Layer 5 of a small transformer language model trained on English Wikipedia (21 layers, counted from 0, width 96).
A neuron adds its activation times its output weights to the MLP's output. To switch it off is to set its activation to zero at one token and run the rest of the model.

Output weights of the MLP neurons that the questions are about. A number n stands for n times 0.0025.
n12: -18 1 -14 -1 -30 7 -37 32 7 -20 -15 19 59 -15 -72 -17 0 -12 -15 50 -31 20 16 26 -41 -28 34 39 -41 -1 -24 -21 20 -19 -21 5 29 41 -11 -22 13 14 -1 -10 24 17 4 34 -10 -18 9 -46 21 -6 -4 24 13 48 -6 -14 15 37 -22 -14 -24 18 8 73 -12 6 9 -86 -11 23 -23 -43 15 -13 -2 7 2 20 -67 -18 16 -21 42 31 26 2 -55 -9 44 14 -37 -26
n20: -57 -25 37 58 24 -69 -47 -23 9 33 25 -52 -8 -18 -9 89 -74 30 -16 40 29 -9 13 -36 -12 -28 -11 -26 6 -15 -47 -11 -10 -6 25 -24 3 -36 3 14 -23 13 -34 30 4 14 -2 -12 -35 35 -7 15 10 -55 9 46 7 7 -25 -2 -48 14 53 24 -25 9 -24 6 -7 27 -11 -8 -25 -31 -15 12 10 -35 -53 -7 -33 0 15 -4 -5 60 -10 4 -6 -19 35 44 -78 42 24 25
n21: 36 -5 70 -22 -14 32 20 13 -33 21 -62 -18 -36 -2 -3 -29 19 -25 -23 -39 54 -15 32 -5 -14 -43 -3 23 -9 -29 -9 17 27 55 -31 37 37 6 -33 -13 -5 -3 15 -23 10 -6 1 18 -59 12 -30 60 -71 -54 35 16 -44 -2 69 -8 -16 -24 3 42 23 3 13 -51 -14 -5 -17 -13 -78 -88 4 72 -8 -31 6 -18 -10 3 -16 -30 22 15 -6 -10 -25 1 0 2 44 -8 8 -45
n32: 23 0 23 53 7 1 -5 -10 50 -22 50 27 -36 9 -31 -24 -7 20 11 12 -27 6 -39 -33 -2 1 33 7 -7 45 27 -36 30 45 6 -21 34 29 -8 -40 10 55 3 -3 9 8 1 31 -28 -17 16 1 44 2 -3 13 -25 21 -12 -9 -67 21 -20 11 -15 47 51 24 36 30 -25 -25 49 -8 2 59 15 -24 -36 -7 1 -37 39 -41 -9 38 -4 5 -38 7 21 -12 -9 32 -21 4
n49: 35 -36 -9 4 16 -64 4 14 34 13 31 -21 -61 -42 35 26 -51 -37 47 -1 -22 -36 19 -11 -4 12 -31 0 13 21 3 21 -20 0 8 48 3 -1 30 66 -42 -24 53 24 0 -2 -18 35 16 -15 9 -6 42 22 9 18 -12 24 -2 69 22 14 16 -15 -25 20 -13 2 42 -53 30 -52 -33 -45 9 6 -34 7 13 -21 24 23 62 -22 59 -33 -3 -41 -2 -2 -51 6 -25 -16 47 -85
n95: 3 -3 4 12 -20 21 -15 6 10 -23 52 0 3 -4 30 36 27 23 -24 -37 14 -17 -58 -24 6 10 -9 2 19 -75 -39 -51 -33 -30 -50 71 -24 -15 1 24 -36 -36 13 -45 0 -33 27 21 9 4 -36 26 46 -31 14 28 -35 -29 32 44 18 -17 13 20 -56 -12 4 32 11 -52 -20 9 -18 -35 1 19 -11 -28 -36 63 11 5 -5 -24 -13 17 49 -5 -49 29 -36 -41 20 55 -13 -5
n124: 5 -2 26 -18 30 56 -53 25 18 -5 4 -47 -49 -2 4 -23 -15 -19 38 74 25 26 5 20 9 -26 -59 15 -13 -10 19 42 -4 14 9 -22 24 3 -2 -11 28 27 24 8 62 6 47 -30 -18 -8 52 6 0 33 39 -48 -41 25 18 41 -5 22 -37 -25 -51 54 32 -8 0 -20 -32 -42 1 -70 35 27 14 -20 -43 -15 -56 -34 -52 -24 -15 -4 -15 -43 15 47 7 -29 -8 -28 -71 -3
n172: 2 21 -46 73 27 -8 44 62 -24 8 7 -29 62 -3 2 -11 5 40 -33 -16 8 46 -8 16 16 -22 17 17 -42 -2 23 -2 -15 69 -51 -40 -18 16 25 -2 -46 -7 13 24 -37 -6 1 -24 -24 29 49 -40 0 -18 -28 2 -50 16 -18 -22 -13 40 -37 -20 -16 -26 20 54 15 14 -6 -52 -5 48 15 4 -5 5 -35 -56 19 -58 3 14 9 -17 25 -10 -33 -1 -1 -7 15 -38 -21 -6
n210: -34 25 -28 29 -15 65 1 15 -65 43 9 -9 23 -58 6 7 -13 -17 -21 16 12 4 -32 19 -18 13 -2 -42 -1 -13 37 27 -2 -20 -16 -19 -45 -63 -11 13 29 -14 7 -11 7 15 -41 -29 -13 -51 10 -9 -8 3 47 5 -20 8 19 -7 15 56 10 -13 -7 6 -24 16 -7 -6 25 -37 -13 29 19 27 25 -51 54 -60 30 27 -8 -32 -52 59 2 -1 -31 4 1 -13 40 -2 12 -8
n243: 52 -40 -14 3 -5 8 23 38 -37 19 -10 -4 38 33 10 10 -51 15 -48 -26 32 -40 25 -18 1 -19 -16 -21 7 77 27 -28 15 37 -11 53 -41 -44 10 37 6 -28 -14 33 2 -69 -75 7 25 -63 2 -29 -1 15 -13 -9 -3 -22 4 -28 5 9 -69 -69 -34 9 -14 8 -9 27 -12 14 -3 23 43 -28 -26 21 -5 39 11 -78 -4 -35 -22 -11 -75 -8 -1 17 -1 -5 -4 -7 -10 -56
n284: -41 -38 -40 8 10 -10 12 48 3 -26 8 -1 32 -16 -2 33 -10 -32 -16 -24 -23 -29 45 5 9 9 7 35 -72 -36 34 40 -13 67 2 3 14 -30 20 13 1 18 -18 -9 11 -28 1 72 -49 -4 10 1 0 -55 -17 -29 -33 -8 5 -24 -46 -18 13 5 45 -26 -35 21 -2 41 26 -41 -40 -12 6 -6 22 30 -18 -23 -39 -32 -55 -11 -18 -42 7 -12 12 28 9 13 8 -23 11 44
n314: 5 -14 14 23 -19 49 -40 -42 11 -13 12 -2 34 -6 31 12 5 -9 30 10 6 -6 -37 8 -38 19 30 7 0 17 60 -18 15 -83 82 -34 44 17 -19 -5 2 22 -77 6 31 36 -16 16 32 36 0 10 26 5 14 -35 15 -39 17 -17 2 -36 21 -11 18 3 36 -36 9 22 -37 18 34 5 41 -17 -6 -25 7 20 -66 60 62 4 54 -42 12 -61 -8 -75 -49 11 59 -8 29 15
n321: 11 -63 36 -11 -40 -15 -20 43 36 -55 21 59 -5 2 -34 -22 -4 -24 -39 17 9 22 -9 -45 38 -16 -9 -2 -11 -53 -55 -16 46 -27 -1 -3 -7 21 -17 17 43 -1 25 -3 -6 46 -26 42 28 5 0 3 5 -12 6 40 -34 35 22 23 -6 -55 -3 12 9 -25 11 13 -27 39 -20 14 6 19 4 -16 7 9 -26 2 34 2 12 34 37 16 -4 -3 -32 36 21 -25 -5 -9 -28 3
n332: 1 28 0 9 10 -2 32 -24 8 37 2 -11 -8 -26 -20 23 42 8 5 13 -41 24 6 45 -40 -25 10 -34 -17 4 14 -7 32 23 -3 -11 30 37 8 -31 -20 30 -7 16 9 4 14 -30 4 19 1 -51 3 24 69 20 -22 -3 -19 23 16 48 0 14 -40 -8 5 -9 45 47 -5 -51 -8 42 -7 -17 17 -52 71 21 -13 -3 5 -7 -21 -6 -3 -30 -2 8 35 -12 33 -22 -19 -20
n338: -8 60 9 -17 -30 -22 4 11 11 27 -15 3 -62 -18 -93 -4 -3 -22 -41 3 -21 -26 26 -31 -1 16 -8 15 31 19 47 23 -12 77 -28 4 -9 -37 3 5 -3 -10 32 -22 -74 -55 49 -38 -28 13 -8 -27 11 -44 7 19 4 -13 36 -9 -66 25 36 6 15 24 28 -18 7 42 18 -25 14 29 46 9 -6 1 12 -13 11 18 5 -14 -29 17 -2 -10 -6 -30 33 -25 0 9 -2 -34
n375: 0 -45 -41 -63 -40 25 7 41 33 -19 -10 -20 -27 -14 4 6 14 -7 -17 11 38 24 -5 44 -17 -34 11 -12 -65 21 -6 40 29 17 -25 52 -24 -64 10 -17 2 23 -25 41 14 -24 -16 11 -19 35 26 -23 17 29 -6 -6 1 74 5 4 -25 -23 1 10 -12 43 -15 50 8 20 -24 31 -28 6 23 13 25 -5 18 5 -19 18 -30 -7 9 18 17 -29 -23 -37 25 -23 30 -27 -5 -8

Each question names a token from some text and the token that comes next. It shows the activations a of the neurons there, in the order above. A number n stands for n times 0.017.

Then comes g, the gradient of the next token's log-probability with respect to the MLP's output, scaled to length 1. A neuron's effect is roughly proportional to its activation times (output weights . g). A number n stands for n times 0.0045.

"it", then "ney "
a: 0 0 0 3 8 0 0 2 0 0 0 6 0 0 0 0
g: 5 15 31 51 7 5 11 -5 -24 4 4 28 -23 4 9 -16 12 -11 -28 -14 36 23 31 -12 0 19 26 47 33 -34 13 -26 -12 33 -15 -41 -33 -11 20 -15 27 19 -5 36 17 11 15 23 -32 8 12 -22 23 3 -19 -9 -35 33 -4 -33 26 -22 -34 44 -29 -4 16 6 -23 -9 35 5 -14 -6 -13 27 24 37 -13 -5 9 -33 -28 28 -2 12 15 21 44 10 16 -7 0 5 36 18
Which neuron, switched off, raises the next token's probability most? n49

"I", then "-"
a: 0 8 0 0 0 0 0 0 0 0 0 2 0 0 0 0
g: -12 8 -29 -12 8 -42 1 3 12 -36 53 8 34 -8 -16 -16 1 27 -11 -17 -15 -1 28 -23 15 -11 -25 -1 -15 3 -44 -4 -34 3 25 6 -25 -15 23 -34 19 -24 35 2 19 4 -27 -45 -21 49 -5 22 -20 -36 50 1 -58 -13 -2 -13 7 15 4 -22 -9 -11 -2 14 1 22 20 -3 2 0 15 27 -23 22 -32 8 -5 -1 9 -21 -34 20 -29 7 -32 22 -3 15 -4 -7 46 39
Switching off which neuron hurts the next token most? n20

"chn", then "ic"
a: 0 0 0 0 0 0 0 0 17 0 0 0 2 0 0 0
g: -9 0 -42 -39 -23 11 17 -2 13 48 -28 37 1 -27 -20 -22 45 23 -1 -18 31 4 -23 -2 6 46 -18 9 16 -29 -10 28 5 3 -12 -3 -18 -21 11 10 18 29 22 25 -11 20 -2 -7 1 3 -21 33 16 -19 30 -12 -5 -15 -12 -12 -10 -15 20 30 22 1 -7 -39 -14 -36 34 34 -23 16 2 56 2 24 -9 -14 17 18 -52 -17 27 -17 19 -33 2 24 -6 -23 -40 -18 2 -32
Switching off which neuron hurts the next token most? n210

"Qu", then "ai "
a: 0 0 0 0 0 0 20 0 0 0 0 0 0 0 0 0
g: -18 -24 27 19 21 23 2 -13 11 -3 30 -10 -17 5 25 -35 -27 1 -12 -30 8 12 -17 30 1 20 -27 15 -12 -54 19 -39 25 31 -6 -26 -20 -55 -1 -6 -18 16 -25 21 -44 -1 -3 1 -23 25 9 15 -6 11 4 -41 -28 -8 -3 -6 -28 -21 -24 -19 15 7 -1 -34 -1 -31 -46 19 -32 -31 50 22 -19 6 45 3 4 7 -34 29 -3 1 2 -4 27 -5 18 -16 -3 19 25 30
Switching off which neuron hurts the next token most? n124

"| ", then "Y"
a: 0 0 0 0 1 0 0 0 0 0 1 0 0 20 0 0
g: 1 16 -25 7 17 15 -37 -19 -14 -29 -38 13 -4 -18 -8 -22 18 -4 -26 -13 -45 -29 -3 4 -17 10 3 16 -24 15 26 -21 -18 -16 -11 49 11 8 -24 22 -13 -6 -20 10 -4 9 -33 -20 -4 -10 -10 -15 15 4 11 -9 40 -8 -35 30 -3 -6 -10 -33 -35 5 -10 -13 13 1 20 29 -21 -6 -65 -53 -26 -45 29 -55 -22 -3 1 -11 -1 -44 8 39 38 3 -9 5 -25 -4 -13 -4
Switching off which neuron hurts the next token most? n332

"Se", then "ou"
a: 1 0 0 0 0 0 0 18 0 0 0 0 0 0 0 0
g: -1 7 15 32 6 29 38 -6 8 31 -5 -3 18 14 46 -31 -20 -7 -42 2 31 45 20 8 2 35 15 5 -11 2 -33 -14 17 39 6 14 -2 -34 0 -1 -3 23 18 -13 -9 15 -11 -6 3 10 43 1 -8 5 13 34 -13 -29 13 -12 9 23 -38 52 -25 5 -24 -54 -22 13 -14 -33 -2 -6 -48 -17 20 -24 27 -8 0 1 17 2 -39 13 27 -8 -27 -2 -23 14 -37 -28 36 11
Switching off which neuron hurts the next token most? n172

", ", then "the "
a: 24 0 0 0 0 0 0 0 0 0 0 0 0 4 0 0
g: -8 35 -14 -4 -14 3 -11 -13 26 -40 -60 -29 19 18 16 -15 1 2 3 51 -34 2 35 48 -3 -44 10 62 33 -22 2 4 -32 15 -1 -13 17 -11 -11 -17 -4 -43 -43 31 28 21 1 16 9 12 6 20 -12 -62 4 -18 13 4 33 15 24 21 11 13 12 3 26 -9 7 -21 19 -1 -8 8 -21 -2 17 25 12 -13 22 -5 1 -26 33 -33 -10 6 8 -1 -23 0 -11 -17 3 -23
Switching off which neuron hurts the next token most? n12

"to ", then "a "
a: 0 0 0 9 0 2 0 0 0 0 0 13 0 23 0 0
g: 3 -7 32 35 -16 14 -41 -3 24 -48 10 -7 -9 8 43 22 30 -21 1 66 2 -24 -25 14 -20 3 -12 -31 -1 18 -14 -16 38 -3 28 -4 -3 18 -19 10 14 3 -13 0 8 -26 -2 -6 -5 16 -17 21 26 -8 -38 -44 1 -41 18 13 -16 -16 -15 17 -31 16 3 32 -8 1 -27 -23 -38 42 12 48 4 -25 37 -35 -4 18 -10 33 3 22 -19 -14 12 24 -3 -16 -4 -37 5 -7
Switching off which neuron hurts the next token most? n314

"em", then "ings "
a: 0 0 3 0 0 14 0 0 0 35 0 11 0 0 0 0
g: -44 16 1 20 10 -15 -2 -26 27 -18 -48 5 6 8 -3 31 1 -10 -23 11 4 -8 -46 8 22 -3 9 -15 7 -10 13 4 -13 -26 22 17 -28 14 -5 -26 -27 -3 27 29 9 15 -45 -4 42 15 4 14 7 16 -30 -33 -21 -25 10 -32 -22 -1 -66 -65 -1 10 2 2 11 -18 23 8 26 -11 31 -24 10 -10 51 41 1 -2 13 -27 12 0 -10 -19 10 16 -40 -2 0 -1 -40 22
Which neuron, switched off, raises the next token's probability most? n21

"about ", then "S"
a: 1 0 0 0 0 0 0 0 0 0 0 0 0 20 0 0
g: -13 4 -22 -32 -19 31 15 2 35 -36 6 -33 -47 21 -21 -14 7 4 -26 -38 -52 -32 -5 54 2 -35 -19 18 4 19 27 -10 -21 15 21 28 1 -27 13 -20 35 8 -24 11 27 -11 4 -28 -25 21 -19 -40 21 -2 25 20 17 -9 -7 25 15 1 2 -25 17 25 7 1 -2 21 17 37 -19 -26 -31 -5 -45 -12 5 -23 19 20 -13 6 -44 -27 10 18 6 37 19 -9 4 10 -11 9
Switching off which neuron hurts the next token most? n332

"-", then "European "
a: 0 0 0 0 0 0 0 20 0 0 0 0 0 0 0 0
g: 12 -28 6 -6 24 20 -24 18 -31 -34 -29 31 12 -7 -7 -5 6 9 -2 -17 -39 19 -30 5 3 -34 2 -1 -11 35 10 -6 -23 9 -2 -15 -3 33 -28 43 -7 -17 -50 -13 10 37 7 10 -15 21 23 -43 -50 -1 15 -25 -6 -3 -1 31 51 28 -37 -13 5 -18 -13 9 -12 70 12 27 -20 -24 -22 7 -9 -1 4 -26 11 -13 -55 9 -2 -8 23 23 -10 25 11 -10 -15 9 14 8
Switching off which neuron hurts the next token most? n172

"e", then "ight"
a: 0 0 0 9 28 0 0 0 0 0 0 0 0 0 0 0
g: -8 12 -2 17 2 -17 16 -9 14 20 20 -2 -23 -2 -8 2 2 33 -67 -18 14 18 -44 1 1 19 16 7 27 -9 9 20 -13 -22 18 -14 18 8 24 -10 -9 -6 45 12 -43 6 7 29 7 19 17 -15 -8 -3 18 -32 -14 -8 -18 -20 -1 67 6 7 -26 27 -35 -3 19 -72 2 19 6 -23 37 23 -1 -7 20 1 22 37 35 -22 33 16 22 -4 -43 33 27 9 -1 -18 4 19
Switching off which neuron hurts the next token most? n49

"US ", then "6"
a: 0 0 0 0 0 0 0 0 0 0 0 0 0 0 20 0
g: -5 -30 -2 -4 8 -32 10 3 -3 8 23 -10 -22 49 -25 11 14 34 13 -9 68 5 4 12 26 -21 -25 -5 -7 -12 -9 21 -17 23 27 -7 28 -9 -4 -5 0 8 41 -18 23 -7 42 22 13 27 -10 17 31 -20 -27 -1 -13 -10 20 20 -25 18 24 4 3 33 -28 -31 0 27 -14 -30 -22 -15 33 49 27 -33 7 11 -38 -24 -14 35 -14 23 8 -6 -23 18 31 49 11 -2 33 1
Switching off which neuron hurts the next token most? n338

"and ", then "p"
a: 61 0 0 0 0 0 0 1 0 0 0 0 0 0 0 0
g: -2 -18 -2 -27 -1 -35 19 -3 15 47 -27 9 47 12 16 3 11 2 -27 -40 -11 -26 2 -30 -30 -4 -15 19 45 -9 5 40 -14 -22 5 -2 31 8 37 -10 35 -21 50 16 -17 -12 -45 11 -34 -12 6 10 -19 -1 15 11 13 24 -7 9 -15 -5 -4 28 24 -17 7 17 0 36 2 22 37 -13 12 -10 -16 -6 -48 14 -22 40 24 34 -18 1 24 -37 1 5 24 13 -3 6 -18 48
Which neuron, switched off, raises the next token's probability most? n12

"ag", then "i"
a: 0 0 0 0 0 8 0 0 38 4 0 0 0 0 1 0
g: -16 -19 -17 2 39 -39 11 -1 45 18 -7 -28 8 51 -24 2 -23 -2 -37 -64 -2 20 -14 39 -6 -42 -9 18 5 -1 4 38 34 -23 2 24 6 26 9 8 5 3 -13 -3 2 3 22 -22 7 -33 -6 30 -15 -10 -5 36 48 -19 33 -8 10 -11 38 -10 23 -9 17 2 27 19 7 16 15 18 17 8 -11 4 2 26 -9 6 25 4 -28 28 19 -50 13 29 -25 16 39 20 13 -8
Which neuron, switched off, raises the next token's probability most? n210

"br", then "on"
a: 0 0 0 19 1 0 0 0 0 0 22 0 0 0 0 0
g: 2 29 -28 14 -19 17 -19 6 -11 4 -43 -11 11 -17 0 14 8 57 37 -7 -11 38 17 -47 20 1 39 -2 2 52 0 14 2 59 -21 -31 5 -22 20 -19 -15 7 -7 -13 10 20 -10 10 4 7 -21 -5 -17 24 -12 -37 0 -16 13 18 34 41 30 -33 -5 14 -13 -13 -16 -37 20 -17 16 33 -34 43 0 -27 0 -36 16 22 19 5 -27 22 14 21 15 -6 23 -2 -8 -17 28 8
Which neuron, switched off, raises the next token's probability most? n284